Layer 4 of a small transformer language model trained on English Wikipedia (10 layers, counted from 0, width 128).
A neuron's activation on a vector x is GELU(gate . x) times (in . x), where the dot is the dot product.

Input weights of the MLP neurons that the questions are about. A number n stands for (n - 500) times 0.00098.
n29 gate: 511 621 697 640 482 446 519 455 514 454 569 432 507 372 514 493 643 504 314 312 511 357 543 661 496 485 595 537 609 406 353 354 607 474 492 500 748 736 664 430 388 416 589 474 595 614 515 701 239 489 559 318 453 709 421 551 640 336 367 563 526 720 606 614 764 380 534 376 651 529 571 823 638 329 414 448 686 704 374 242 455 591 468 422 718 619 613 708 526 522 404 598 790 374 418 557 434 449 489 373 712 364 545 453 481 592 349 433 597 372 350 742 595 481 456 439 644 609 597 504 575 646 373 470 462 526 556 453
n62 gate: 410 357 343 496 583 440 292 460 429 386 703 217 398 379 564 376 518 410 772 662 405 559 658 612 438 525 378 428 401 527 688 628 597 565 692 565 696 500 682 435 429 579 590 493 647 240 171 671 589 686 586 504 397 477 559 518 572 569 552 439 342 690 414 676 514 375 584 302 493 489 538 627 111 556 356 478 518 582 384 557 618 341 469 522 603 459 596 514 658 575 638 360 475 395 537 330 601 568 428 486 360 561 697 386 551 590 532 442 371 516 477 474 397 610 346 316 478 479 405 363 679 464 376 522 308 430 504 546
n85 gate: 638 341 349 350 504 316 325 310 236 319 564 604 218 144 393 537 389 399 410 395 461 356 298 592 646 402 605 489 496 514 586 452 522 652 627 406 698 563 727 606 347 322 246 482 550 455 527 489 479 553 660 500 353 588 697 536 627 405 470 478 403 379 626 522 475 482 460 308 740 507 454 773 450 369 440 431 577 532 496 547 348 444 484 584 545 451 493 626 453 349 474 615 479 477 592 552 496 651 685 260 684 380 280 608 544 392 500 391 390 634 485 412 483 561 294 534 567 357 515 515 408 363 504 614 496 348 551 426
n118 gate: 662 522 493 513 391 632 449 375 470 496 500 531 523 176 404 195 293 343 440 523 529 596 427 529 345 530 433 377 335 496 535 401 571 624 527 436 522 393 485 338 456 606 543 565 414 651 244 511 478 422 706 405 548 615 531 365 722 394 282 647 392 647 537 440 481 574 641 469 511 518 828 526 648 500 518 451 409 359 300 415 612 542 658 591 661 563 315 362 556 660 375 720 573 434 580 720 425 452 711 296 720 334 591 467 553 590 665 492 879 733 602 458 518 725 496 426 446 704 713 581 449 571 496 511 578 538 398 320
n126 gate: 365 459 529 367 448 169 484 466 354 550 414 587 688 430 544 432 409 400 478 251 344 568 409 518 668 596 381 485 576 486 225 697 485 682 557 359 271 368 466 500 321 686 539 447 689 627 660 537 529 566 448 402 445 692 576 396 612 624 562 452 542 522 315 689 329 415 436 579 336 307 323 569 635 446 489 802 346 423 395 408 584 347 400 474 291 613 625 312 519 470 361 469 471 338 500 454 507 275 526 294 489 429 368 493 417 504 321 242 348 528 481 662 603 414 511 554 450 210 760 420 478 555 383 459 446 489 553 602
n243 gate: 371 523 683 643 485 736 373 245 348 514 362 692 553 466 385 309 562 755 601 387 393 623 670 595 583 485 474 402 292 536 419 492 515 372 345 455 593 351 508 561 555 752 571 393 590 395 310 552 541 629 508 561 601 532 558 568 583 550 98 617 315 286 759 519 417 395 615 588 557 386 148 356 504 442 434 440 565 496 693 407 535 430 715 527 531 362 433 556 508 522 324 423 522 476 557 593 624 436 534 377 500 587 321 437 409 643 270 708 492 471 567 290 536 365 695 681 729 336 573 508 621 664 541 489 425 496 348 596
n268 gate: 535 524 310 566 577 316 599 690 534 500 820 646 349 424 428 525 386 178 244 420 435 429 507 466 507 625 500 618 351 467 446 450 497 514 539 396 431 525 708 570 445 405 471 489 386 507 423 583 582 424 497 402 597 471 461 590 455 574 410 507 593 408 451 437 441 389 595 224 441 272 388 636 438 507 432 538 444 490 692 455 411 539 372 844 585 613 469 386 590 545 348 457 805 438 263 561 483 459 462 524 412 441 514 541 475 684 392 661 387 420 496 535 387 657 816 620 346 510 677 328 398 631 517 521 362 464 595 524
n280 gate: 522 460 762 451 496 468 515 581 496 588 419 582 533 427 590 478 530 734 628 427 471 339 554 361 600 390 580 471 343 748 639 493 430 474 391 647 605 366 285 367 597 538 512 344 383 682 627 664 634 701 555 674 188 504 342 712 463 593 432 386 429 824 511 511 218 565 530 478 485 371 479 446 475 553 511 540 585 660 459 446 703 651 362 515 620 542 402 263 471 398 550 481 329 382 504 545 533 740 298 601 557 232 385 438 389 302 280 563 458 600 527 467 686 539 500 458 349 467 638 658 425 602 431 481 251 511 474 586
n305 gate: 444 673 520 606 575 407 409 464 484 750 648 419 488 563 352 420 347 469 449 378 612 552 558 416 496 661 614 571 436 354 387 669 223 594 322 480 441 612 368 464 639 603 467 332 543 651 591 332 422 218 374 838 559 583 524 115 678 324 480 279 718 245 473 445 850 527 276 524 389 442 588 585 578 651 781 484 440 699 361 656 447 573 636 341 472 347 492 335 520 653 467 577 634 525 660 646 496 746 551 473 450 658 524 742 572 575 381 686 459 491 377 568 511 417 465 599 370 403 600 606 631 344 613 632 463 443 540 577
n29 in: 308 702 588 582 493 662 485 574 554 475 654 560 563 463 493 298 436 390 529 386 579 429 608 403 619 423 610 566 538 514 636 474 729 551 534 375 686 332 485 430 356 289 492 250 719 580 291 361 551 797 699 541 551 601 572 599 622 414 634 441 749 352 335 706 636 544 534 440 577 493 539 414 500 257 378 522 716 464 404 515 594 681 571 444 364 550 478 460 511 727 404 538 346 573 463 496 404 533 504 485 637 578 649 526 589 280 330 526 732 620 719 593 729 728 474 596 530 500 280 492 378 270 435 422 704 470 388 590
n62 in: 334 508 249 333 638 571 403 240 670 611 496 390 616 485 632 773 669 657 450 377 256 202 583 537 372 469 247 534 555 580 338 418 538 209 709 527 515 426 551 465 391 560 564 193 733 313 540 618 671 651 650 593 576 464 787 489 431 531 468 392 512 383 489 377 347 325 652 523 381 598 593 395 598 393 594 527 795 637 731 451 461 508 690 434 480 536 549 618 351 359 536 504 223 320 387 488 611 542 565 584 451 481 477 568 539 374 592 585 431 705 636 473 515 524 393 247 476 454 434 587 537 473 409 644 359 559 453 564
n85 in: 693 346 578 462 515 732 433 557 604 504 685 342 603 710 507 374 388 222 459 474 644 492 522 797 587 586 421 605 639 486 527 596 341 398 589 564 545 304 462 545 659 472 536 573 571 742 290 474 548 523 466 591 470 683 296 620 156 355 363 326 527 677 447 481 733 530 489 320 723 718 617 563 578 691 467 443 626 537 602 489 488 666 825 515 697 607 608 384 684 436 594 454 320 512 485 407 481 395 640 548 312 519 557 493 431 613 719 265 357 508 421 599 482 480 515 449 333 493 473 500 467 436 783 508 551 686 511 493
n118 in: 532 443 415 440 329 410 552 198 525 394 284 413 374 291 647 518 489 504 557 707 444 569 392 583 550 748 564 362 602 639 398 841 632 433 562 600 599 663 745 493 580 489 511 486 762 673 646 595 419 323 642 371 606 361 329 564 382 410 626 636 690 476 408 553 603 542 478 380 550 503 441 448 581 408 462 532 514 581 568 546 529 321 565 665 576 440 683 320 621 518 581 361 365 437 475 485 265 412 325 482 243 607 659 405 583 692 343 486 474 310 389 706 507 511 472 470 419 419 471 518 445 362 619 558 403 507 406 556
n126 in: 620 460 536 581 518 638 340 233 728 698 379 500 347 392 717 364 430 320 446 652 458 286 436 574 536 312 522 640 493 700 537 743 540 496 392 504 410 478 511 205 358 632 405 445 356 455 702 295 554 496 630 431 235 664 559 475 420 591 564 424 574 574 525 641 590 486 386 489 601 323 563 390 760 433 433 351 653 450 547 475 444 593 531 339 182 424 739 597 630 529 643 374 493 470 467 422 681 457 514 614 556 540 559 478 580 612 500 355 614 480 696 716 497 496 565 704 515 464 482 429 613 471 579 741 481 415 493 539
n243 in: 598 470 314 496 466 606 441 534 463 623 563 519 542 459 422 283 123 608 474 624 471 630 603 544 538 489 470 739 500 429 512 427 214 616 434 549 537 622 492 387 699 974 374 508 470 279 772 619 630 504 380 447 373 456 246 474 436 595 399 575 504 500 474 575 425 519 496 596 553 467 416 643 345 500 669 413 546 611 598 385 400 361 577 598 623 555 467 448 605 433 730 681 339 680 504 639 489 720 711 764 632 504 568 385 443 463 398 508 599 569 328 614 572 192 575 214 597 456 595 562 441 481 378 363 637 554 359 544
n268 in: 874 336 345 410 601 595 602 637 334 463 778 612 547 525 467 333 401 454 450 352 356 754 554 590 504 584 441 458 729 552 422 539 301 352 431 530 609 186 320 521 409 451 398 504 496 461 460 445 379 614 618 483 584 634 427 403 559 483 518 568 634 338 454 660 319 236 594 517 597 645 582 673 579 718 302 737 210 592 177 884 383 543 418 598 444 460 371 643 260 458 636 409 566 425 273 305 386 395 254 621 508 530 367 718 381 449 453 581 491 546 456 444 601 451 441 482 352 550 491 513 426 236 513 517 341 764 970 471
n280 in: 465 524 635 418 790 456 478 606 510 513 496 603 458 521 486 642 400 556 618 601 626 400 404 442 138 587 448 444 550 686 518 432 504 423 475 441 396 557 291 623 397 795 419 493 517 493 665 517 441 594 472 803 497 518 489 382 416 557 424 392 325 510 510 510 465 507 759 592 626 507 660 623 472 529 500 468 578 586 405 448 532 317 669 454 618 822 500 497 615 594 417 299 459 529 507 385 584 510 514 507 503 430 419 725 482 486 395 574 427 922 529 557 463 662 556 686 439 714 744 658 520 445 517 521 263 643 504 589
n305 in: 771 481 474 559 462 634 588 335 451 391 567 349 316 579 530 700 504 534 496 302 630 519 767 264 382 383 655 243 267 579 492 423 355 716 402 565 575 531 673 511 351 409 647 496 530 276 536 613 316 421 534 534 391 388 609 534 663 573 488 553 535 686 553 413 500 722 385 400 378 496 526 478 418 625 530 500 508 466 469 496 702 465 300 661 679 568 492 628 447 557 472 617 530 461 465 726 413 530 238 399 448 329 788 654 741 515 625 519 400 393 361 612 456 392 367 908 488 650 538 609 578 538 391 677 468 457 423 764

Each question shows a token from some text and the vector x that enters the MLP there. A number n stands for (n - 500) times 0.0094.

"st": 625 335 478 608 527 413 409 478 506 400 472 499 524 537 530 606 428 477 379 343 511 588 590 583 523 374 389 686 652 506 453 674 625 463 416 302 562 489 580 541 499 492 405 709 506 502 585 620 472 379 359 699 482 426 514 519 559 404 609 469 578 459 542 562 389 636 731 545 429 446 498 406 427 411 265 504 409 462 559 365 666 595 230 328 594 459 405 437 406 608 535 660 428 587 593 617 527 410 642 571 554 537 454 487 523 554 467 540 524 345 541 587 516 659 482 649 533 454 606 628 375 437 544 306 475 701 672 615
The neuron with the highest activation: n268

"m": 581 361 540 660 504 460 436 477 563 413 324 727 511 626 551 597 351 436 447 372 554 459 543 493 429 581 424 438 613 403 619 673 544 286 462 462 564 486 569 490 539 527 643 671 459 536 530 503 498 462 334 508 403 519 491 403 773 553 752 378 615 631 634 519 406 567 664 538 563 492 414 563 554 436 417 546 309 649 525 510 657 577 272 368 633 406 452 552 512 565 622 616 458 638 659 648 471 367 632 624 528 540 576 534 439 505 462 585 623 354 598 626 384 661 492 472 429 443 621 635 530 439 645 467 623 651 671 425
The neuron with the highest activation: n62

"| ": 551 252 580 632 635 434 274 503 541 509 290 560 439 519 552 635 418 461 574 403 505 524 513 431 478 508 575 514 612 467 516 557 521 425 553 430 552 523 424 640 532 632 541 400 451 565 656 409 381 356 399 531 558 356 415 474 451 670 647 519 342 582 539 461 314 596 591 619 421 540 568 469 541 406 428 564 509 561 465 562 457 719 518 365 459 361 428 626 391 631 526 594 343 575 515 482 524 508 533 567 301 456 591 531 521 389 475 646 499 328 523 693 519 635 444 628 536 455 513 389 413 516 578 456 431 486 633 518
The neuron with the highest activation: n280

"d": 692 423 488 589 644 518 381 472 689 332 400 580 523 500 486 535 389 579 455 365 508 515 608 492 403 475 424 722 586 463 585 524 545 443 498 383 512 490 550 469 419 481 531 652 511 478 678 502 469 437 377 512 541 401 522 414 597 522 571 540 429 500 453 677 458 534 725 618 562 625 554 451 507 371 353 500 568 554 428 425 654 619 201 280 451 354 488 594 420 569 615 630 323 592 568 661 541 386 623 655 499 527 592 421 486 542 578 668 594 401 547 700 410 647 455 545 338 556 630 517 462 363 476 356 554 757 534 445
The neuron with the highest activation: n29

"r": 565 394 521 631 508 484 480 509 657 293 286 582 435 602 621 593 438 417 450 376 397 685 707 408 429 466 308 541 507 487 613 673 699 475 514 450 531 482 696 458 463 553 559 685 630 419 557 536 430 360 314 645 422 499 527 511 503 466 483 317 414 428 489 552 389 555 624 539 422 616 570 358 436 497 421 558 522 467 421 510 582 549 556 285 593 537 468 500 521 715 577 547 424 559 639 676 578 458 856 447 544 565 567 386 469 556 513 450 401 352 462 567 509 544 463 615 119 483 626 551 402 493 487 438 596 582 709 377
Which neuron fires most, and how strongly? n268, at about 0.18

"os": 534 341 497 638 410 581 439 465 465 419 551 606 488 558 579 512 370 486 491 326 405 500 497 592 466 567 337 658 606 551 741 461 600 396 464 459 560 433 460 337 750 505 510 756 627 514 547 608 526 495 649 373 567 481 525 411 602 593 471 542 326 482 515 495 411 562 672 602 518 430 464 404 434 554 563 378 594 545 531 416 617 574 446 531 534 535 427 588 399 701 697 562 415 634 667 545 462 621 599 535 334 710 579 571 313 491 565 425 595 362 679 575 506 630 443 754 635 353 604 530 456 578 567 425 491 424 689 327
Which neuron fires most, and how strongly? n243, at about 1.9

"t": 449 330 468 694 574 426 392 328 578 414 464 708 529 720 375 440 444 531 418 247 332 453 516 484 470 586 417 527 701 528 375 443 733 548 340 428 645 533 402 458 357 334 476 587 563 447 479 479 566 439 383 434 404 492 553 496 669 546 607 489 483 486 616 638 490 564 702 423 552 515 540 278 341 342 343 543 519 516 539 375 496 573 447 379 461 459 579 537 399 383 644 595 477 463 636 542 464 397 595 571 502 573 525 423 498 394 568 503 534 428 555 665 501 601 436 630 581 473 524 479 383 538 432 282 429 515 637 473
Which neuron fires most, and how strongly? n29, at about 4

"con": 607 437 469 649 509 531 375 435 531 398 461 474 591 655 604 596 468 433 526 316 483 597 442 598 581 355 374 472 514 428 642 613 588 394 415 574 638 460 464 462 325 499 473 769 470 609 542 550 390 426 353 533 435 571 575 319 422 462 706 372 438 571 559 482 211 591 567 625 580 393 504 395 270 486 407 555 512 545 472 467 711 504 457 329 457 377 582 511 518 419 553 683 429 608 586 522 478 414 581 642 458 556 489 554 417 357 482 811 443 457 584 583 546 580 478 418 542 561 529 369 412 617 518 449 420 666 615 542
The neuron with the highest activation: n118

"il": 632 297 424 573 363 556 466 303 487 337 427 574 428 570 556 427 394 467 508 460 534 454 611 559 491 565 467 398 616 711 520 507 542 560 291 379 436 375 249 230 474 475 343 664 454 653 594 565 495 418 614 417 400 451 600 472 556 633 545 435 622 445 580 534 275 573 481 722 497 449 487 367 497 444 634 336 401 575 401 432 533 595 722 446 576 412 537 626 552 328 735 523 503 442 544 638 405 493 458 565 461 561 539 530 346 428 587 503 539 431 572 739 418 655 433 608 519 408 610 623 495 675 581 467 424 589 744 520
Which two neurons fire most, strongest first? n126, n118

"10 ": 618 392 455 626 627 438 344 546 546 496 231 625 437 633 546 554 374 317 456 375 522 437 506 454 444 406 448 500 541 543 555 603 545 534 396 505 593 531 464 608 560 552 445 635 561 567 653 456 507 417 396 593 597 510 628 461 481 479 538 452 626 448 394 428 387 551 411 520 296 705 567 469 311 383 540 560 389 579 443 460 562 623 259 360 464 437 430 484 221 443 642 678 432 676 515 505 430 385 469 510 332 530 560 611 485 471 450 686 498 310 542 672 486 653 428 681 514 527 568 451 448 549 631 505 568 544 581 524
The neuron with the highest activation: n305

"en": 602 400 371 613 476 567 452 438 547 379 470 576 635 683 525 404 446 504 479 551 546 478 558 517 397 510 451 360 687 438 509 553 533 561 376 361 318 479 605 581 539 451 510 676 529 552 531 607 454 388 336 583 599 477 602 551 518 518 495 330 357 506 575 534 296 627 610 658 465 680 492 328 463 451 420 431 357 484 424 472 459 593 528 371 261 426 545 714 492 653 690 485 312 508 549 636 562 543 507 613 487 656 452 483 409 533 480 449 515 311 682 645 551 598 359 637 567 401 516 601 393 580 565 388 433 542 779 393
Which three neurons fire most, strongest first? n305, n118, n62

"/": 484 371 653 578 539 549 267 401 488 560 495 486 478 590 463 624 324 242 371 405 474 551 409 479 462 415 476 505 508 561 473 449 547 437 368 493 428 434 591 478 370 585 429 611 642 567 469 526 556 421 421 435 567 345 470 466 490 508 664 473 475 572 525 409 399 643 623 399 626 582 440 481 420 384 452 449 382 561 554 416 419 560 697 362 576 335 437 624 336 689 550 531 327 619 532 528 418 511 521 684 344 476 540 501 572 486 411 387 514 453 635 552 531 560 438 657 395 672 505 393 489 558 554 479 387 667 600 431
The neuron with the highest activation: n118

"ust ": 362 490 487 578 584 473 239 414 494 420 355 496 455 490 460 634 488 429 496 420 517 497 416 491 506 405 499 354 580 516 482 431 568 509 496 389 411 485 389 542 530 558 448 542 412 541 526 609 399 507 321 434 528 508 615 323 519 561 551 401 491 416 533 421 322 560 632 605 557 667 531 533 491 340 438 479 485 496 481 417 691 565 518 507 552 326 389 558 420 368 583 478 481 739 684 539 403 565 663 596 389 457 565 489 409 407 427 476 563 330 513 649 472 620 560 591 465 582 642 427 442 575 421 449 439 499 610 500
The neuron with the highest activation: n268

"ig": 625 449 541 578 599 479 516 479 562 520 531 582 485 599 583 587 442 423 591 469 551 477 639 395 460 386 539 631 494 470 557 704 640 524 437 397 510 418 602 322 505 525 540 753 429 440 705 518 493 352 411 457 581 390 546 690 624 390 589 492 497 632 494 595 311 802 859 672 624 583 553 509 504 406 574 512 452 601 435 547 653 413 580 416 539 606 372 629 515 679 619 481 365 549 718 578 525 423 483 527 383 559 589 429 259 522 510 430 700 451 515 628 514 460 533 483 209 554 640 481 486 577 575 379 483 518 666 445
Which two neurons fire most, strongest first? n280, n118

"e ": 550 513 536 648 675 410 236 412 505 552 374 562 420 563 555 578 474 421 439 371 455 490 514 471 457 537 659 463 653 506 527 549 644 473 555 341 485 385 554 560 549 489 492 513 605 325 527 621 663 514 340 544 521 605 476 467 539 484 489 550 636 410 615 525 313 560 647 535 394 574 567 405 426 384 479 448 429 613 493 495 562 499 610 418 540 285 373 656 414 649 583 566 471 654 579 536 529 610 510 564 404 579 501 479 425 470 493 401 489 371 606 581 518 479 524 533 330 598 477 507 510 732 386 467 409 628 586 457
Which two neurons fire most, strongest first? n62, n85

"i": 497 367 457 596 504 575 438 355 549 447 527 680 665 611 556 536 402 438 460 482 515 502 597 511 408 594 503 378 653 522 528 395 585 488 381 506 491 272 758 444 436 403 450 711 487 556 537 538 493 416 473 576 515 246 642 490 524 497 615 538 529 487 524 708 466 716 579 455 507 694 461 417 448 428 549 412 399 506 517 541 408 554 617 459 490 352 365 696 516 621 641 541 335 541 531 694 504 656 462 543 461 667 513 464 513 441 596 453 499 378 549 581 517 692 435 512 600 485 624 485 541 662 482 235 254 652 615 497
The neuron with the highest activation: n280

"enn": 443 352 401 686 468 506 481 434 721 576 366 580 631 619 499 503 492 435 558 392 417 543 609 488 450 598 525 374 635 559 654 568 521 473 384 414 480 512 463 457 559 374 476 669 482 371 529 718 425 468 559 527 682 426 457 300 551 589 499 466 571 614 555 537 401 558 473 586 549 448 594 283 456 410 396 415 460 495 332 544 427 662 783 280 538 357 439 600 501 507 696 398 345 539 627 667 509 533 534 562 421 607 344 404 503 407 575 403 307 467 565 492 636 655 491 599 347 424 646 508 441 635 375 409 370 638 659 384
Which neuron fires most, and how strongly? n280, at about 0.24

"M": 519 394 554 659 601 425 378 479 547 431 396 658 463 521 586 613 363 523 600 395 525 499 568 518 406 470 380 503 575 543 699 654 528 235 426 554 458 582 494 529 630 594 600 575 463 523 529 467 415 405 304 429 595 511 540 528 710 580 756 491 533 549 563 409 440 498 631 666 588 516 457 512 503 364 335 530 255 564 543 596 609 594 388 363 626 602 399 526 538 570 643 619 436 561 664 643 474 391 566 538 559 587 461 574 506 404 498 630 457 331 535 665 350 566 485 652 398 462 543 536 472 570 685 537 550 676 577 360
Which two neurons fire most, strongest first? n29, n62

"202": 509 305 477 699 430 468 358 439 548 414 525 642 598 411 465 569 381 339 473 500 347 521 584 583 439 613 503 507 614 351 605 605 556 506 361 572 326 560 453 731 408 417 305 646 457 439 557 466 518 317 428 550 638 498 548 368 554 456 583 426 488 565 404 597 445 731 683 688 517 382 574 546 360 453 365 429 507 504 572 491 534 666 490 462 574 570 496 627 489 406 549 622 414 577 585 434 544 488 583 400 361 423 450 534 468 417 504 503 481 388 600 562 449 505 542 641 569 688 618 543 326 530 444 501 501 701 579 686
Which neuron fires most, and how strongly? n268, at about 0.33

"b": 519 437 705 641 569 361 394 481 594 416 368 602 501 643 460 648 443 480 533 347 384 701 495 513 490 588 377 467 599 515 487 753 661 432 401 379 505 451 444 545 640 477 580 710 463 526 596 477 502 395 427 513 476 368 510 570 619 621 735 450 615 461 670 509 353 453 697 593 540 599 436 426 452 424 399 553 303 549 538 509 573 529 256 312 524 503 417 511 521 443 579 594 403 532 504 672 426 394 644 477 484 577 696 498 525 465 476 564 771 372 645 592 614 622 333 604 567 569 620 490 473 556 530 448 598 631 657 500
The neuron with the highest activation: n243

"rec": 637 263 507 570 529 408 495 289 570 566 425 534 577 401 690 466 280 561 626 395 409 528 530 548 561 408 511 514 582 654 614 527 661 481 529 404 544 535 506 349 459 553 462 752 579 416 557 620 425 391 518 404 588 520 421 372 540 469 658 507 486 496 489 604 371 725 512 623 506 667 649 321 452 285 466 492 373 639 429 581 547 698 776 448 665 401 556 583 431 663 690 558 511 439 562 568 512 708 521 508 375 352 540 423 550 361 612 630 451 400 523 557 433 647 421 583 502 553 524 683 491 577 491 435 465 508 709 478
Which two neurons fire most, strongest first? n118, n62

"Inter": 491 482 499 612 432 524 403 334 620 461 567 484 541 559 534 599 469 484 611 484 431 571 602 619 583 441 425 534 643 392 538 525 563 545 322 496 513 332 518 711 318 550 517 695 423 725 545 477 429 404 440 512 525 456 443 564 518 438 714 440 487 554 417 496 326 605 555 702 462 399 558 503 495 318 362 456 375 429 372 561 573 454 519 381 555 620 478 593 359 417 590 682 401 549 737 491 436 465 617 706 479 568 315 572 605 376 524 643 451 299 392 656 517 409 307 516 511 623 567 543 491 639 659 487 365 652 553 455
The neuron with the highest activation: n29

"oo": 396 398 498 610 628 543 432 437 498 460 288 600 554 598 470 399 385 435 644 400 491 550 566 441 412 471 459 508 617 585 479 548 703 501 366 551 432 314 553 606 508 476 464 778 522 365 580 591 516 423 518 498 527 459 429 493 458 541 446 496 564 576 638 569 315 630 603 664 483 547 375 484 318 472 465 452 492 480 511 420 417 583 528 398 549 461 441 585 482 544 524 512 482 529 421 547 427 714 616 535 298 542 630 561 328 564 534 351 586 311 737 753 435 599 535 618 408 349 509 491 422 609 516 456 402 698 807 429
Which two neurons fire most, strongest first? n243, n126

"d ": 488 365 405 616 613 463 231 467 497 409 447 491 422 633 582 510 429 484 411 372 481 485 524 414 474 540 505 471 670 606 573 544 607 463 359 369 444 363 358 540 421 572 458 590 555 369 567 545 484 599 375 547 517 432 615 443 515 421 451 457 581 443 518 431 400 517 602 481 479 549 504 541 415 364 542 472 476 542 593 428 611 657 593 462 477 253 345 619 437 493 574 513 458 729 602 514 523 440 534 630 430 501 496 440 549 397 483 448 477 312 560 634 499 632 520 598 456 571 553 588 447 542 392 472 455 500 557 450
The neuron with the highest activation: n118

"c": 399 440 569 648 656 405 414 406 522 430 377 630 468 595 443 549 425 503 494 321 420 534 526 664 513 600 299 547 637 459 642 651 621 425 481 346 612 507 479 598 487 489 597 691 490 586 584 443 436 364 578 576 493 472 369 453 531 563 743 525 467 635 625 505 415 526 763 501 563 478 574 396 454 349 333 600 376 554 551 480 588 595 259 503 549 503 533 564 547 492 574 627 360 645 627 688 438 442 526 519 464 499 495 427 406 553 689 574 655 307 607 595 443 623 416 555 472 567 629 623 421 495 504 464 610 625 632 427
Which two neurons fire most, strongest first? n118, n62

"V": 502 355 450 584 659 507 377 449 662 477 274 583 507 412 566 684 411 559 441 328 497 445 479 599 392 468 372 509 568 551 586 674 508 425 413 355 438 613 657 498 448 476 586 621 440 526 642 450 463 361 409 617 670 593 549 646 422 418 723 507 423 556 538 482 538 413 579 541 599 460 411 350 496 333 345 464 448 639 504 638 509 543 361 268 516 498 400 547 501 459 474 674 464 471 664 686 505 471 430 456 495 573 527 560 287 422 552 600 616 379 609 695 531 561 458 588 431 500 637 400 459 513 526 384 522 673 638 414
Which two neurons fire most, strongest first? n243, n126

"ong": 481 498 494 633 722 469 481 413 468 513 658 391 564 551 607 558 419 409 369 331 481 441 447 384 485 355 578 465 667 433 599 454 588 487 386 417 593 350 582 634 464 539 442 696 563 485 592 617 600 368 373 582 573 387 607 355 472 328 617 550 696 630 512 579 361 652 599 545 548 443 425 426 486 456 309 407 496 570 405 460 592 643 627 340 506 482 462 644 414 495 457 696 445 620 530 510 416 566 579 663 417 531 542 502 354 307 631 442 588 347 745 733 507 498 535 569 663 402 633 507 387 600 455 371 501 612 619 476
The neuron with the highest activation: n29

"f": 616 457 604 631 608 599 393 346 639 420 499 735 598 596 433 595 470 303 560 307 551 581 635 642 488 458 372 484 510 496 399 734 572 427 438 372 523 461 576 510 562 525 599 558 498 565 664 408 475 382 415 458 533 465 641 500 708 575 700 363 669 509 530 587 405 551 673 623 509 505 420 480 475 395 330 520 614 546 424 365 654 641 180 233 584 378 446 556 439 601 508 524 478 541 615 581 560 444 618 473 480 530 501 525 554 406 541 640 620 319 618 627 586 567 515 563 569 648 601 553 559 588 481 415 549 532 648 532
Which three neurons fire most, strongest first? n29, n126, n305

"his ": 434 326 490 627 500 463 210 487 546 377 430 536 466 523 526 532 517 391 509 420 627 476 457 594 411 470 358 531 578 412 430 441 559 454 425 465 530 390 416 463 552 564 574 583 532 488 472 676 486 532 309 501 612 500 520 390 477 597 591 440 556 549 508 536 280 515 582 521 425 574 459 460 457 327 512 457 627 523 458 541 522 578 397 427 603 295 510 568 359 379 521 547 429 694 570 513 432 490 560 449 435 508 447 541 511 450 474 511 591 304 593 608 510 596 549 513 529 556 568 486 539 480 541 471 412 617 580 432
Which three neurons fire most, strongest first? n305, n118, n62

"\n": 541 342 584 662 495 431 265 447 570 397 335 585 485 413 463 521 466 359 559 347 417 527 519 487 375 487 600 479 611 448 414 415 690 451 493 380 510 515 501 447 599 425 514 631 498 631 617 465 528 477 608 502 505 487 550 426 502 550 646 459 397 544 598 426 477 615 567 541 414 571 492 517 431 445 498 600 682 496 651 606 589 604 582 383 639 290 340 632 549 611 608 677 393 610 530 382 546 432 539 678 372 438 588 509 328 483 526 466 541 408 612 605 536 678 491 519 344 512 633 344 489 470 516 446 421 635 540 454
Which three neurons fire most, strongest first? n118, n243, n305

"u": 482 445 465 616 631 536 459 365 528 424 404 559 491 564 541 481 323 487 413 511 441 587 713 526 537 412 336 596 725 340 501 552 685 416 393 477 554 377 681 564 463 416 650 716 624 477 594 542 469 449 314 463 465 381 666 534 525 477 406 390 427 396 549 597 387 684 603 683 364 589 491 470 446 538 510 500 379 567 502 430 573 763 584 419 446 375 402 684 544 504 556 507 355 559 575 571 600 661 403 461 361 615 452 346 461 503 559 461 655 374 553 604 471 625 408 542 734 401 611 602 464 535 623 305 374 631 721 442
Which three neurons fire most, strongest first? n280, n305, n118

"el": 675 342 486 619 477 443 465 357 546 355 601 565 554 689 546 587 397 354 443 582 538 554 592 493 420 483 241 540 631 539 559 381 562 513 357 546 517 394 653 378 563 439 443 709 583 488 654 466 488 304 450 607 548 555 516 552 642 568 505 466 555 451 584 558 366 497 543 655 396 541 397 423 508 483 463 496 518 580 412 273 625 511 415 437 599 610 505 613 448 669 561 576 499 583 701 587 479 549 533 490 438 543 591 486 237 477 506 425 707 482 699 658 562 740 393 749 515 360 638 499 429 606 367 351 455 558 586 459
Which neuron fires most, and how strongly? n126, at about 0.39

"ec": 665 248 693 555 657 424 518 341 501 502 528 461 506 645 640 456 270 349 596 361 569 554 575 640 520 413 471 342 692 403 572 573 481 400 504 264 513 480 602 518 506 470 517 649 590 407 544 585 550 329 388 423 522 582 476 396 588 567 460 367 583 472 670 578 353 646 650 593 554 722 432 286 403 400 593 379 270 562 489 518 594 463 542 446 418 356 519 608 574 734 548 586 470 451 524 494 484 757 430 531 466 631 347 479 323 528 546 478 440 452 624 581 506 665 487 585 521 397 460 630 500 595 491 354 591 579 717 414
The neuron with the highest activation: n29

", ": 446 361 532 635 514 519 229 423 594 353 434 539 470 589 545 596 536 435 488 362 476 561 506 569 401 466 514 469 507 501 535 419 578 494 412 481 486 521 512 645 542 476 478 527 527 508 619 445 386 525 438 424 502 456 494 387 546 445 643 507 492 533 586 454 432 574 628 564 536 599 434 408 464 443 464 520 523 544 654 538 510 582 510 468 621 373 362 610 400 505 627 586 400 714 604 373 561 558 497 594 321 572 521 435 481 452 428 450 645 418 631 667 462 617 377 523 497 507 674 402 516 469 358 423 316 594 627 477
The neuron with the highest activation: n62

"o ": 375 438 429 645 585 423 238 318 605 540 567 542 416 563 546 539 516 345 455 417 490 471 553 462 433 544 554 414 580 575 628 459 529 533 392 466 419 374 798 444 585 435 480 559 520 483 558 615 450 453 453 471 538 513 501 434 389 514 536 422 459 392 579 459 391 607 527 396 509 635 539 477 437 413 535 421 559 529 610 515 534 600 799 486 566 355 389 644 428 633 626 463 489 724 548 558 457 624 584 544 402 479 633 454 404 437 468 423 507 341 620 638 522 478 515 525 366 565 582 495 412 552 576 440 343 520 641 411
Which three neurons fire most, strongest first? n85, n62, n305

"mus": 633 343 552 609 449 502 413 349 434 420 495 528 464 602 635 583 438 516 528 317 513 535 569 487 429 381 383 613 628 438 495 590 555 531 375 497 422 482 566 479 474 700 417 648 399 503 411 605 514 398 520 557 610 479 464 629 487 597 693 446 524 628 377 525 137 636 558 678 521 484 601 408 363 373 382 585 585 516 491 544 550 448 474 326 678 443 519 632 425 545 509 645 261 623 519 550 533 487 391 450 492 574 392 464 565 438 407 586 589 267 568 509 511 553 437 558 555 513 640 463 496 450 519 504 529 709 770 423
Which three neurons fire most, strongest first? n85, n280, n29